Layer 8 of a small transformer language model trained on English Wikipedia (17 layers, counted from 0, width 128).
A neuron's activation on a vector x is SiLU(gate . x) times (in . x), where the dot is the dot product.
The model reads these tokens: " |" " Johann" " Michael" " Bach" " |" " Her" "r" "," " du" " l" "ä" "ss" "est" " m" "ich" " er" "f" "ah" "ren" " |" " mot" "et"

The vector x that enters this layer's MLP at each token. A number n stands for n times 0.038.
0 " |": -4 -2 25 -9 -9 -23 -3 -11 21 26 -25 17 -31 -18 -26 -14 4 6 -6 8 14 -16 -11 31 -1 -6 -19 34 27 7 13 36 -8 -9 -17 -8 24 40 -4 28 61 8 -14 -10 -7 -11 24 9 -27 -23 -11 9 -8 31 7 -15 -18 -52 -26 42 54 9 -23 3 -36 -36 -26 22 -13 -1 25 -6 -30 36 3 31 -17 25 -6 15 -10 -19 -3 -1 16 4 -18 8 16 -5 16 6 -20 8 -25 15 -19 34 22 -10 -18 -5 25 0 51 35 -19 30 69 -8 -3 -20 31 -18 -12 34 -24 -2 21 -10 15 -11 13 38 16 16 9 2
1 " Johann": -4 -30 -25 -13 9 -59 -37 3 23 5 -31 40 8 26 23 -29 -2 -12 42 -18 -49 47 -2 29 -17 -9 -33 36 -3 29 -32 5 0 6 -8 -69 42 -6 -17 24 74 13 -5 1 24 -23 31 3 -6 -17 8 -24 13 -7 34 -22 -15 -12 -13 33 22 -11 45 1 -16 -2 27 -2 -12 13 32 -9 -4 29 -9 1 0 33 13 -10 3 -17 -4 -40 18 10 -19 18 -52 -16 2 43 -23 -15 19 6 -33 10 16 -4 -55 5 -13 10 22 22 -6 -42 40 12 5 9 -28 -56 20 -25 -22 -10 15 -7 -26 -49 3 -35 0 17 25 8
2 " Michael": -18 -25 -14 -33 15 -53 -19 19 13 5 -12 13 -35 31 37 -35 -31 -2 -9 -22 -30 31 10 12 -12 -8 6 4 -5 27 -1 -3 18 14 -3 -73 35 -17 -26 4 88 12 -46 5 -9 4 23 -26 15 -21 39 -3 49 1 45 13 3 -9 -35 15 32 5 50 -1 -8 -15 19 -1 -42 25 22 -3 -21 -2 -18 13 26 1 6 17 -7 -30 -12 -23 32 11 -18 8 14 21 2 32 -4 -11 15 16 -33 21 -13 14 -40 -13 2 9 35 17 20 -36 39 -1 -19 15 -3 -54 -13 -34 -6 4 7 -24 -40 -31 -11 -52 4 21 3 -11
3 " Bach": -24 -17 11 -20 -8 -60 -11 25 -9 10 -13 47 -36 46 16 -55 -36 0 0 -36 -38 49 -6 11 -7 -13 17 3 0 54 -21 15 -13 -4 -45 -54 -1 4 -17 5 82 -15 -43 -9 -21 -31 11 -15 -49 2 4 32 -5 11 60 3 -16 7 -37 12 14 -8 17 -10 -21 10 44 5 -36 -2 2 -31 -31 6 6 27 13 -3 -16 -10 4 11 -17 18 3 36 -20 -8 21 -5 -2 29 -28 8 57 -15 -22 5 -15 15 6 -8 39 11 7 6 -13 -12 25 11 6 -1 -26 -28 14 -6 -8 -38 -39 30 -18 -41 -17 -31 5 52 36 0
4 " |": 15 -5 19 -15 -8 -39 -20 -1 13 9 -18 21 -42 -12 -11 -13 4 14 -1 7 13 -12 -5 33 -10 -19 -18 18 13 -8 -8 14 -2 -24 -13 -19 18 24 -21 29 58 1 -7 -13 -9 -13 26 7 -25 -37 -1 9 -2 19 32 -18 -4 -23 -28 47 75 9 -8 1 -14 -23 -30 17 -29 -7 28 -8 -29 16 0 29 -16 -1 -4 22 0 -2 -1 31 8 7 -30 9 14 -9 28 6 -13 -17 1 0 -18 39 17 -6 -16 0 35 6 30 30 -14 21 73 7 -10 -22 14 -26 -12 20 -17 1 0 4 2 -28 24 43 26 10 16 -3
5 " Her": -11 57 -29 -41 17 -23 -32 -19 8 23 11 42 -22 31 -7 -28 -8 -6 -63 -1 -56 17 -4 4 -27 -5 4 20 37 19 18 10 20 13 -20 -36 51 19 19 12 50 -10 -40 -29 -4 -19 20 1 -37 1 18 -28 -40 10 -15 7 12 -32 -23 43 1 8 -10 5 3 -8 23 15 -25 16 25 -39 -62 53 -13 9 -17 -22 -16 12 5 14 -18 -27 -6 22 -11 -15 30 -29 8 47 22 -10 8 5 -23 28 32 -6 -6 -16 -6 -14 -1 11 -29 16 36 17 9 -20 -41 -23 7 -7 -13 -7 -33 -42 -38 -17 3 -32 53 35 -12 -31
6 "r": -46 -41 -3 -23 -22 -48 6 4 -19 -53 -16 29 -11 8 -23 -47 1 -27 -7 -19 12 -13 -24 8 -8 -2 29 -4 -2 63 7 -9 14 -6 -22 -72 -5 -1 -44 -15 64 22 -34 6 -7 7 26 33 -15 -17 1 10 55 -16 71 18 -38 -35 -45 -9 11 -23 -18 2 -13 -16 53 -5 -13 13 25 -10 -35 2 4 -19 3 56 12 14 -27 9 -50 4 -8 36 -28 7 -14 0 5 15 -14 14 45 3 -36 10 -6 -21 -4 -22 -1 -8 58 -13 -25 9 9 10 -20 -39 -36 -1 -2 -49 27 -20 -2 10 -4 -55 9 -37 -7 -7 -11 48
7 ",": -39 -3 -10 -13 15 -66 -26 -5 -3 3 2 28 -23 0 27 -37 4 11 -21 10 1 29 18 2 7 -12 -24 7 0 32 -19 -29 36 -17 -60 -11 47 19 -25 29 71 -20 9 -9 -22 -16 25 13 -25 -36 12 -24 29 12 3 20 0 -42 -35 20 48 17 -7 9 -15 4 -63 -13 2 8 44 -35 -18 3 14 7 -10 0 -12 18 6 -27 -1 37 9 -3 -33 19 0 -23 16 25 -9 -4 -2 5 -17 40 23 -12 2 -22 43 -20 27 25 -22 11 44 -26 -24 -7 -23 -20 -15 0 -32 9 -6 10 6 -10 15 7 31 -48 -10 15
8 " du": 8 8 -16 3 -11 -41 -17 -20 24 19 12 4 14 -9 26 -55 4 -20 8 -16 -43 29 3 6 -9 -11 -32 27 -1 12 2 10 18 14 -61 -43 42 10 -31 10 80 -4 8 -31 14 -43 34 4 -36 44 4 -25 -30 12 20 -9 13 13 -27 56 -25 -3 24 -22 -30 -26 20 34 -21 47 48 -17 -28 25 -3 -2 -12 30 -4 27 -5 12 3 -8 14 5 -13 30 0 10 33 4 -37 2 42 -12 11 2 -7 -7 9 -27 22 -45 -10 -7 9 41 24 -22 -15 15 -31 5 8 -24 -37 -50 -19 -1 -17 4 -9 -19 39 15 15 -48
9 " l": -27 10 7 -37 -7 -37 -23 60 39 -32 21 55 22 -22 -2 2 -44 -11 -31 1 -19 52 -14 -11 4 -40 -21 6 22 34 -22 -20 -17 11 -2 -57 67 5 13 47 28 4 29 -30 14 11 45 20 -34 6 -8 -10 -24 28 33 10 -25 -8 -42 13 10 2 38 14 5 23 20 10 -41 3 35 -23 -8 47 9 -15 -6 18 -10 22 -11 -10 7 -6 -23 -16 -21 9 -31 6 14 31 -3 -15 17 5 -57 0 7 -25 12 -21 21 18 11 2 0 19 23 -14 -18 25 -62 -16 0 -39 -36 -14 -23 -42 10 1 -7 1 27 -19 22 38
10 "ä": -19 26 -80 -52 1 -20 -31 42 3 9 -29 55 1 -20 34 1 -7 -12 -18 -17 -39 53 -4 0 15 -13 6 30 -10 56 -7 27 26 -26 7 -59 35 1 -28 -2 39 17 23 -38 -4 9 52 7 -9 -17 28 -7 -14 8 11 -35 15 4 -39 6 4 -25 25 -32 4 -38 54 7 18 -10 41 -56 -46 3 12 38 2 39 -15 -9 7 6 1 -12 19 8 -6 8 -40 14 -12 -4 -14 15 23 3 -30 1 16 -36 1 11 10 -8 35 -24 -29 24 5 10 -10 -14 -47 -10 -4 -53 15 -11 -19 -32 22 -4 0 -42 25 36 41 -8
11 "ss": -70 46 4 -17 -1 9 -25 31 31 -43 1 27 16 12 2 -34 -24 16 -10 8 7 46 19 6 32 -3 -14 37 -21 81 0 6 8 -22 -4 -59 19 30 -23 48 83 6 38 -16 -34 -9 52 16 36 16 28 -20 2 3 60 24 -1 -16 3 34 -1 23 -6 -9 -22 -23 34 10 -24 -22 19 -38 6 -6 31 5 -11 18 16 -16 28 4 -31 32 -3 10 -34 -3 -2 -27 9 69 -12 -10 25 -4 -9 -6 3 9 9 11 -5 -4 22 22 -13 -48 3 -6 -22 34 -47 2 14 -14 7 -16 -17 8 4 7 62 -7 36 11 9 -17
12 "est": -54 44 22 -5 21 -21 -11 63 36 16 1 2 -7 21 29 -43 -8 18 18 -11 10 -4 4 1 23 -8 7 34 -18 31 33 18 -12 -19 -32 -36 7 24 4 16 61 48 -12 -45 -36 -15 46 -15 1 -14 36 38 14 10 43 54 -12 12 -18 4 21 1 -14 19 -40 -24 10 12 9 -12 40 23 -9 29 13 1 -19 -13 43 -3 -38 -9 -29 -18 -46 41 -24 -12 -3 14 3 39 -8 -5 41 2 -18 -5 3 -20 20 -33 31 -22 -25 2 -12 17 16 -5 -32 16 -63 35 33 -11 30 -22 -9 -4 3 -18 43 -26 0 -3 18 -23
13 " m": -11 20 25 -37 -8 -67 -62 55 29 8 -41 23 1 7 -9 8 -24 0 -14 31 -1 57 16 30 -8 -46 -1 15 15 80 -12 11 35 13 -15 -54 58 -7 8 3 17 -24 -8 -36 15 20 -13 -15 -31 -3 4 -22 -23 27 37 28 -15 -20 -27 -8 10 23 9 -8 2 -28 15 9 -3 -4 19 11 -56 25 46 -12 34 -9 3 29 20 -5 19 31 -10 10 -11 4 31 3 -5 32 5 -1 -19 13 -18 -5 8 -49 36 6 32 24 -18 26 3 18 30 1 -23 0 -86 -2 -3 -13 14 -11 1 -16 -7 -1 21 -18 9 22 9 33
14 "ich": -20 10 -31 -43 -23 -53 -41 10 15 15 -2 20 17 37 73 -55 -11 -12 -10 -37 -29 23 -1 2 -1 -9 1 -14 49 36 16 13 -10 -18 -25 -6 20 12 3 52 78 15 -10 -38 -2 -19 13 -13 -1 -15 2 -26 -10 29 64 14 -4 25 -28 8 -17 -23 -10 -4 -17 22 30 18 4 -9 4 -9 -14 58 13 6 11 9 -20 -13 -9 -12 -19 -18 25 12 -32 2 24 2 -21 16 -10 4 45 -9 -14 13 -30 1 -4 25 7 11 40 -13 -37 10 1 4 -36 -46 -39 -41 16 -48 40 3 -8 -38 38 -9 19 -32 6 26 -12 12
15 " er": -29 27 -42 -10 6 -42 -32 41 42 -27 22 69 30 -17 0 -33 -11 -10 -19 -18 -19 28 11 39 -13 8 -19 1 -30 61 -28 30 -4 26 -29 -69 28 60 -23 -15 43 -7 15 -64 32 -13 27 23 -19 -25 -61 -7 -7 29 48 0 -17 -17 -31 26 -13 0 35 -1 -12 9 34 34 -13 -6 40 -21 -21 22 23 27 1 33 -5 -21 14 -10 13 -1 -6 12 -25 43 11 -3 9 21 26 -23 31 -1 -28 3 -15 7 19 14 8 13 32 38 6 25 -7 1 6 -8 -51 8 -3 -13 28 4 0 -32 -3 -8 10 -21 15 22 0 42
16 "f": -77 32 -17 -3 62 -26 -40 31 14 8 -27 -24 -9 13 31 -25 -42 20 17 -6 9 9 -8 -14 3 6 -23 45 2 32 -19 29 -6 6 -4 -90 -2 13 -12 22 37 38 13 -49 4 -34 19 6 52 -28 13 -7 14 6 48 -28 -5 -37 -37 0 0 -30 31 -24 -23 -25 -5 -17 -6 -20 6 -33 6 48 14 -2 -4 -2 23 2 -2 -14 -2 18 9 18 5 20 -1 11 -13 26 21 1 7 -19 -6 4 -7 -48 -19 14 22 -8 14 1 -40 38 15 1 -51 -8 -47 -4 4 -65 -8 -38 -30 -15 -14 18 21 -42 20 8 -5 -7
17 "ah": -34 5 6 -39 34 -11 -32 41 26 -13 11 6 -21 31 3 -52 -32 -15 -28 -4 -21 29 -10 7 20 -11 12 32 26 73 -2 -14 5 14 -63 -29 10 1 -20 18 80 52 -18 -16 7 -20 3 -5 -11 -21 32 9 -14 -9 67 -1 -19 -42 19 21 17 -3 25 1 5 -19 16 20 -10 3 15 -55 0 12 10 -1 10 44 39 3 2 -27 -38 -18 27 -18 26 16 -11 11 0 -17 9 -24 16 -14 5 18 -17 12 5 6 -10 -37 33 -6 -45 -26 20 -17 -24 -48 -26 5 48 -55 22 -27 -10 -10 22 -30 23 -27 22 24 24 4
18 "ren": -64 2 -6 -37 -6 -1 -27 15 16 -35 -2 9 -25 36 9 -52 -1 -30 -12 -3 -18 11 5 14 -8 -19 -1 21 -5 62 -12 -5 -12 -5 -10 -57 25 32 -41 18 94 -8 -27 -23 28 3 29 35 41 -10 40 -21 -26 12 56 21 -23 -33 -14 -10 21 -1 20 -17 -36 -28 30 13 -33 15 28 -22 4 8 0 4 5 -3 47 -15 -2 -33 6 -13 32 -8 -23 11 23 5 12 36 -32 -16 5 21 -31 17 0 15 -8 -9 3 -7 17 -23 -40 13 15 -8 -17 0 27 11 20 -68 10 -21 4 6 -43 -4 35 -22 32 39 8 16
19 " |": 11 4 -3 -22 -4 -33 -31 -2 12 7 -10 -9 -31 -2 -7 -23 19 8 1 -7 23 -6 5 33 -9 -25 -23 25 22 18 -9 -4 -8 -18 -12 3 18 24 -15 22 63 -10 -5 -34 -7 -14 22 2 -24 -55 -15 3 -8 17 48 -4 -11 -19 -25 38 73 4 7 2 -19 -30 -41 9 -22 -5 41 -9 -27 39 7 19 -21 29 22 10 5 -6 4 23 11 4 -21 10 13 -9 26 3 -9 -15 -9 17 -12 27 41 -6 -1 -5 26 -4 35 14 -4 36 68 -4 4 -17 -2 -10 -3 22 -4 3 4 7 2 -13 28 53 24 6 15 14
20 " mot": -47 -28 27 14 -33 -13 -31 15 -19 -18 -17 49 22 30 -8 -25 0 -9 -14 -30 -4 37 -3 9 3 -6 -21 21 7 -4 -46 8 -21 -5 -37 -19 44 53 -17 28 18 -15 15 -38 -42 -23 13 0 -20 -26 16 -28 -1 40 51 6 -20 -26 2 11 21 10 34 -8 -1 -25 28 35 -15 -17 23 -42 -11 31 4 -27 6 45 -20 -14 25 8 -11 29 -8 89 2 55 12 10 18 17 -20 -27 23 -4 -27 -9 13 -17 10 -11 47 -1 -10 -11 -4 6 22 9 2 -46 -32 -8 5 0 26 -35 27 -23 -26 -25 -18 -13 -3 45 11 13
21 "et": -52 -1 7 -13 -18 -28 -33 0 13 -14 -20 9 4 51 -35 -64 22 43 -19 -7 -11 4 -2 4 -3 -9 11 11 8 33 -15 6 -22 3 -48 -27 -1 29 13 -5 62 -17 17 -63 -46 6 35 -3 -27 10 12 -4 10 25 2 25 -32 -45 -41 9 12 7 33 13 -16 -21 3 -30 24 -15 4 -45 -4 -2 0 9 17 24 23 -8 10 -13 -42 33 -38 30 -20 14 32 -17 -6 54 10 27 9 -13 -26 15 38 11 17 1 32 -15 -10 8 -11 -8 50 -8 -7 -19 -5 7 34 -28 35 -1 3 -8 33 -7 -10 6 17 61 20 5

Each question shows the input weights of one neuron of the MLP. A number n stands for n times 0.0086.

n221 gate: 22 -39 22 -4 4 9 -7 27 1 -13 -6 13 2 2 -27 24 -1 -14 22 -31 -10 -14 -17 15 12 15 -6 12 -4 23 -11 11 -18 -14 1 -7 -12 7 -12 -48 13 45 -35 20 -19 26 8 14 -19 37 -6 -15 29 34 -34 8 6 27 11 12 4 3 -4 -19 -17 6 -37 9 -17 16 -10 4 -3 6 26 -4 1 -17 -20 -8 -7 -13 6 13 -1 5 -33 24 -1 14 -1 -10 31 33 -19 31 1 3 4 -7 7 -30 -11 5 -17 8 -9 -26 9 12 8 -2 4 -11 1 2 -1 -5 13 -10 -13 -7 -20 -15 15 -2 11 -6
n221 in: 20 -31 0 4 10 -9 28 -1 -16 -21 -21 6 8 12 -18 43 -38 3 -29 7 1 -27 -39 -11 3 5 -1 -12 28 -13 -36 28 -10 -4 15 -36 -20 6 -11 -1 1 22 -18 35 -2 18 -13 -25 -33 30 26 6 23 35 -25 18 -13 -2 -5 2 4 7 3 -5 -23 -8 -7 7 17 24 -6 -15 3 0 10 6 -6 3 -36 -9 27 -7 15 20 12 -29 -18 31 10 -2 -36 1 35 9 -14 5 -16 15 10 1 -8 -35 -5 -4 -1 -2 0 14 -5 28 -19 12 2 -18 -6 -29 13 32 9 -17 7 -4 -34 -20 -2 8 -8 -8
On which token does it fire most, and how strongly? 2 " Michael", at about 2.2

n170 gate: -9 25 20 -3 -1 -11 23 5 -15 17 10 -15 9 -1 7 38 -13 -2 7 14 2 28 1 -6 0 27 18 20 -14 6 -8 -29 -6 6 18 0 -9 -9 19 1 30 -8 7 -32 9 -7 -11 -30 28 1 9 33 -23 -15 -20 -20 3 22 1 -35 -12 21 26 -7 4 -19 -12 -16 -6 -9 -6 -3 -24 2 1 9 -16 36 0 -13 -27 18 -6 -42 -21 -9 19 -4 15 5 4 33 -9 -20 -14 2 -19 -31 17 10 -26 21 21 7 1 -16 33 27 6 7 -6 -8 -14 1 -17 21 -2 11 48 21 -7 4 -5 -16 10 8 2 -1
n170 in: -4 9 43 -12 -5 19 14 17 -12 8 -19 -20 -11 -13 -6 -12 11 15 19 16 -18 17 12 -10 -18 -5 6 9 -51 1 8 11 8 -6 23 -2 2 11 22 12 6 0 -4 2 -2 23 -9 -26 7 24 23 -10 -5 -5 -19 -13 -18 7 -2 7 20 39 -11 11 36 -6 -15 -2 -2 -12 -31 -25 -26 -28 5 0 8 25 -22 18 -13 -22 -22 -34 -23 3 -19 -9 -7 -9 -15 9 20 -12 19 9 2 -2 6 13 -22 -15 -4 -15 -3 -6 27 39 22 -10 -13 8 -13 7 16 5 21 -14 -4 -3 -2 -23 1 -14 -28 5 -2 -11
On which token does it fire most, and how strongly? 12 "est", at about 1.7

n169 gate: 7 -23 -28 28 6 -31 -3 9 22 -42 -8 10 2 -23 -2 -3 2 19 22 -13 -15 -7 -2 -9 3 4 -9 22 -2 -1 5 -8 23 -10 15 27 29 -1 -32 -4 -27 -27 21 -7 2 -10 -31 8 12 -10 28 12 -4 -32 -16 11 -16 -27 -18 8 -1 -11 -12 12 -17 25 4 -41 3 11 -10 18 -8 -4 -3 9 -4 0 -11 -24 -21 6 31 -4 20 -2 14 21 2 -7 14 37 6 7 32 13 24 -2 -26 20 18 5 7 12 25 -6 -44 21 8 -21 -8 14 14 -24 -18 -16 29 0 9 -15 -2 -19 -20 -15 -11 16 6 29
n169 in: -8 8 -7 18 -6 -9 41 1 -12 8 4 20 -20 22 -8 21 -23 3 -20 16 -23 -40 -14 -13 5 23 28 9 21 -1 12 -3 -12 37 14 -14 -21 33 -28 5 3 20 -8 -11 31 -5 -11 22 15 -5 -16 8 32 1 9 -5 39 10 11 -16 22 14 21 -16 -1 -27 39 5 -8 -13 -17 30 -3 25 -14 14 16 -9 -4 19 12 -19 7 6 -4 -17 -2 15 -22 -3 -4 33 -8 4 5 0 22 -19 -9 0 -1 17 14 -9 2 -11 -35 -7 -17 2 -14 -4 -14 18 0 -25 15 8 -14 -29 -5 2 -4 -11 17 -25 7 28
It fires most on token 6 "r"

n226 gate: 4 33 13 14 -8 43 21 26 5 9 23 14 5 26 12 -25 11 10 -27 0 -16 -3 3 17 -22 -6 -9 -15 -7 -28 34 27 5 -21 -21 20 -9 -14 18 6 -30 27 -7 25 7 11 -17 16 -32 -2 -7 9 -3 -17 2 -4 -17 -23 -37 -5 9 15 -3 -24 -13 -26 27 11 -22 -21 -14 -17 37 4 -4 -12 -22 -16 -20 7 -37 -45 21 3 5 7 5 -10 3 -14 -2 12 -16 -22 -40 20 15 4 6 -15 -1 6 -7 2 27 -10 -16 -13 4 26 -21 -29 -20 2 5 -5 -10 6 -27 -21 17 18 -10 3 6 -3 -9 4
n226 in: 12 2 16 1 22 -25 15 53 3 12 14 9 -12 19 3 18 -15 -7 19 -2 8 -20 -2 -1 7 17 10 4 -35 -31 -5 -11 31 30 32 -10 3 9 -23 -2 21 1 -16 -9 -1 2 -4 -13 -1 -45 -45 -2 -5 -12 -12 15 -2 -44 -51 14 -6 5 -1 -27 -15 21 24 -27 -13 -14 -26 12 -36 21 -28 1 12 3 -4 7 -5 -10 6 2 -19 2 -11 -19 -3 20 3 35 7 -8 -17 5 19 -1 -29 6 2 14 31 -15 5 -19 -1 37 -29 -11 -6 1 -3 -23 2 -12 3 -7 3 -19 14 17 -19 11 7 -2 -5 8
On which two tokens does it fire most, strongest first? 5 " Her", 0 " |"

n230 gate: 31 -3 3 5 -23 -17 6 -23 18 -10 21 17 13 -8 -27 -6 -3 23 33 12 38 -24 -14 29 -29 14 -3 15 8 23 26 -19 -12 -6 25 1 -17 37 -10 8 -12 54 10 24 7 -1 16 57 -1 -32 12 -18 11 19 -19 22 -1 14 30 11 -12 -8 1 32 -19 13 -36 2 -1 2 -21 34 18 8 20 5 -12 -14 11 5 -1 -6 -1 28 21 -10 28 3 13 11 27 12 18 3 0 29 -3 1 12 4 20 31 4 13 -7 -2 1 -23 12 -4 53 16 28 -1 -4 0 -24 9 -13 4 13 8 -11 3 5 -3 4 4
n230 in: -8 6 -9 0 -52 -15 -23 -30 22 -9 24 -8 9 -11 -29 6 6 -1 38 -18 22 -33 1 -14 -2 -35 -37 15 -24 26 -5 5 -6 -21 -10 1 -34 32 -11 -15 0 53 -17 2 -13 3 -30 19 -11 6 -3 -1 19 15 16 8 -29 16 20 1 -32 -16 7 -14 -7 -7 -22 -4 -7 1 -21 31 -41 1 8 -19 -11 -16 19 -8 -12 38 -27 24 44 36 -16 -9 8 22 -12 11 5 -11 -4 35 2 -14 23 12 12 29 -1 33 43 11 4 5 3 7 11 -5 38 27 -13 -14 -4 17 15 3 -12 -19 -12 4 -22 9 23 35
On which three tokens does it fire most, strongest first? 0 " |", 19 " |", 4 " |"

n218 gate: 0 -12 14 -18 -9 -8 -15 -9 -10 25 -19 10 5 8 7 4 -15 6 -23 -20 -11 -13 20 -24 13 20 -2 4 -9 11 -33 -18 -8 2 8 31 -15 0 -3 -9 16 -10 -8 17 -16 32 2 -28 -12 14 20 -20 -15 13 16 0 23 -9 35 7 -34 -12 1 10 -13 25 21 10 -4 -21 3 -34 -13 -12 1 43 -13 13 7 26 -5 -5 -18 -6 -2 -12 4 -23 -23 -7 34 10 1 13 -9 13 -19 -27 25 -11 -43 -6 10 -7 -11 -6 4 -8 -33 16 13 13 7 21 21 -15 22 20 -36 13 6 -3 -13 6 -1 39 -25 13
n218 in: -26 -28 15 -9 31 46 1 24 -6 31 19 1 24 -8 25 -7 2 34 -26 13 1 5 7 7 -10 -16 -21 -29 -17 6 19 6 3 11 -24 10 -13 -28 39 18 12 19 -15 -15 20 -28 -20 19 10 17 13 -10 5 23 -8 9 -11 5 -4 -5 1 25 11 -14 -12 11 21 2 -4 12 -8 9 -2 -9 8 -12 -2 -20 -1 -16 -3 39 -14 0 -5 30 -15 7 -39 17 -6 7 -10 -22 -13 37 8 11 -1 6 3 34 -3 17 -13 -6 -26 -19 -20 -4 -2 -33 -22 -18 -9 23 -14 14 -11 -14 -13 -5 -41 21 12 30 -18 -10
It fires most on token 5 " Her"

n203 gate: 8 -9 35 7 9 -8 4 30 8 -14 18 -36 -17 19 -2 18 -17 33 6 -26 -16 -14 19 18 16 6 10 -30 20 3 28 -18 5 -4 10 -3 -5 23 25 15 4 -5 -7 8 -8 19 2 -6 -12 38 2 10 -18 -8 8 -27 -4 9 -7 4 3 13 -18 3 6 -6 -5 -20 26 -53 22 -6 -8 27 4 -27 -36 -11 18 4 -9 -12 16 -1 -4 -2 11 16 21 -17 20 14 30 3 29 -9 12 5 -5 6 -29 -12 -32 13 -16 17 -23 29 -7 2 -10 -13 38 7 9 -39 -10 3 -9 15 -22 -5 -25 33 -2 29 -31 0
n203 in: -5 15 -15 -2 16 -2 21 -2 14 9 23 9 -7 25 -36 -16 10 20 -39 -6 3 -7 25 -2 8 1 0 -36 -26 22 15 26 20 -7 7 -28 14 19 -17 -11 16 -13 -11 28 -16 6 8 -17 18 6 -5 -8 23 -25 -8 -9 -24 -20 1 -24 -1 -23 -19 -4 2 -2 5 2 9 -6 -14 13 23 14 -3 -44 -7 3 -1 -1 -14 -1 13 2 2 20 7 0 -14 -8 -13 3 -2 1 -8 -31 -26 -10 0 0 -17 -8 8 -2 4 17 -15 -12 21 11 -19 -4 10 5 -14 -20 2 -11 -3 40 -14 -28 -35 41 -5 -28 24 24
It fires most on token 21 "et"

n214 gate: 19 5 -14 31 20 12 3 -1 19 -8 -24 -26 -3 19 3 6 32 -29 -6 0 33 5 9 -25 3 18 26 -11 -24 30 4 -12 11 -10 25 15 18 -2 -34 3 -10 -25 8 -20 20 -15 38 -11 -19 25 -1 6 -6 13 25 -13 8 7 4 -12 -12 43 19 6 -1 -2 8 -10 16 -6 -16 21 2 -26 15 31 -19 26 33 -50 -5 -9 -2 -6 -20 37 -15 15 -8 27 8 -2 -5 11 -5 -20 -5 15 -15 21 10 -21 -26 -14 -15 10 -26 -20 2 -29 -15 -5 15 -16 -56 -10 13 -1 13 -16 2 -18 21 -2 -19 9 11 -2
n214 in: 16 -18 8 -19 5 20 -10 2 -15 9 -1 11 -10 20 26 43 -6 -6 -8 -14 25 -5 -9 11 -21 -25 -6 -15 -13 -11 -12 18 -22 32 -3 8 -13 1 14 11 12 9 -5 -26 -5 -7 -15 2 -1 15 2 12 36 14 17 17 15 -35 -5 13 16 -10 21 16 13 31 42 -32 -1 14 18 -21 4 -23 11 7 11 -19 21 -19 18 21 -5 -4 -21 -29 10 -12 -40 -35 -3 1 -33 -24 25 6 -14 14 7 7 0 14 -2 -29 4 26 -9 -1 -2 0 16 16 -28 -6 3 9 -4 12 -42 4 10 17 -6 -9 -4 18 -1 -14
On which token does it fire most, and how strongly? 11 "ss", at about 1.7

n26 gate: 7 3 -29 0 -26 -38 -7 31 -13 34 8 10 6 9 -12 2 -7 -22 -7 -10 -5 10 19 7 42 -21 11 11 -5 -6 18 19 4 2 -19 -6 -12 -17 3 -22 1 -11 -9 -1 5 -1 14 -19 22 -24 18 -12 -36 9 20 7 -10 8 14 -10 10 -13 -17 13 8 11 0 -9 3 -9 23 1 -14 12 11 -6 -20 12 11 -18 -3 11 -4 -7 18 25 28 0 15 30 19 -38 11 11 -1 -13 -21 -3 5 3 21 23 -14 7 -15 -7 21 -13 29 -17 8 3 21 10 -5 25 -4 -2 0 38 -26 -4 9 24 12 -7 15 -28
n26 in: -26 -22 7 -2 6 -13 6 -19 26 6 -9 -9 16 35 -12 -17 36 5 -7 -24 1 24 -6 6 29 15 -1 -24 -7 25 18 -13 -22 2 23 29 7 -13 51 21 -27 -20 13 0 -3 -5 5 -19 -34 -5 28 -27 -2 -4 -23 11 -12 -16 0 12 -3 7 4 17 -14 9 -12 5 -4 -8 -7 17 -25 4 -30 33 16 -24 -21 -8 8 21 -20 1 -8 20 -16 10 4 -7 -13 -10 7 16 -9 4 7 -28 -8 -21 -41 18 -1 -20 -6 -3 13 16 7 17 2 -24 17 8 16 19 9 1 22 -6 -10 -4 15 11 -25 5 6 -8
It fires most on token 20 " mot"

n17 gate: -7 4 0 -19 -15 -16 -2 10 13 -10 24 -15 23 8 22 7 33 21 -17 29 12 2 1 -27 4 24 33 -2 22 -26 -14 -4 33 -39 2 13 35 18 -24 7 5 -31 -21 12 28 3 28 10 29 24 -5 11 -31 28 -1 -8 -5 -19 -1 9 9 -4 17 -14 13 10 6 12 -40 12 15 -22 -3 -27 28 9 5 7 35 7 1 31 18 -33 1 5 -2 -6 30 22 -8 -13 19 8 -3 -22 31 -15 -4 -4 -21 28 17 7 14 10 -13 25 12 12 -23 7 -8 -6 -4 -3 -1 21 24 4 -5 27 45 15 11 -8 6 7
n17 in: -5 -8 24 -29 21 -1 -16 -1 -4 -27 9 2 -1 20 -11 -35 -4 -34 9 35 1 54 24 -27 6 -16 -16 -19 -22 17 -7 -19 -14 23 1 21 11 -1 33 -24 -1 15 6 -39 -19 -35 -14 -8 -8 15 10 -7 -31 8 -51 -9 4 39 16 18 21 17 15 10 37 19 20 31 14 15 12 -22 22 -32 -7 -13 -5 40 12 -1 -3 -21 -11 2 -10 2 1 -2 -8 -17 -2 2 -27 36 31 13 -11 -2 -2 -1 -32 -3 2 -9 33 -25 -7 -1 18 -16 -9 -25 -11 23 -23 47 24 -19 0 -5 13 -28 12 4 1 -16 38 0
On which token does it fire most, and how strongly? 11 "ss", at about 2.4

n247 gate: 28 -6 -10 26 -2 -17 7 -17 -24 2 -31 -13 -4 27 9 -4 8 -4 22 -13 -15 -10 8 -31 -7 -5 12 8 -6 5 -11 -30 14 41 -8 0 -2 -19 -5 -4 12 3 7 -26 17 10 24 12 -9 -23 20 1 5 31 7 -13 27 -29 12 -3 -12 -28 13 -23 16 17 6 2 -34 -1 18 10 -46 7 21 -48 -19 10 -7 14 -26 -33 12 -32 2 -47 21 6 -9 -17 -1 -8 23 -11 -20 3 22 -26 -18 8 31 25 -22 13 8 3 -16 4 -3 -7 -21 10 -46 7 14 37 -16 -40 -17 0 0 4 -18 -5 -17 -26 0 11
n247 in: 42 10 48 10 35 4 -14 -6 -8 -8 26 -19 16 -5 -14 10 -8 9 4 3 36 -21 -10 4 -7 -13 15 2 30 26 -1 -13 7 7 8 -10 10 6 -2 29 2 1 -30 12 -3 12 -2 20 20 52 20 -22 14 13 -10 -10 11 -19 -24 4 -4 -13 5 5 -21 5 -1 3 2 42 9 -2 4 -4 7 2 10 9 -17 8 23 41 -21 -25 8 5 -3 7 -9 -39 -10 15 -11 33 40 31 -13 29 -2 -15 14 5 18 -5 -16 8 2 -19 -13 4 43 20 19 16 13 -12 20 -4 5 -30 -24 19 -4 -2 -19 28 8 -14
It fires most on token 8 " du"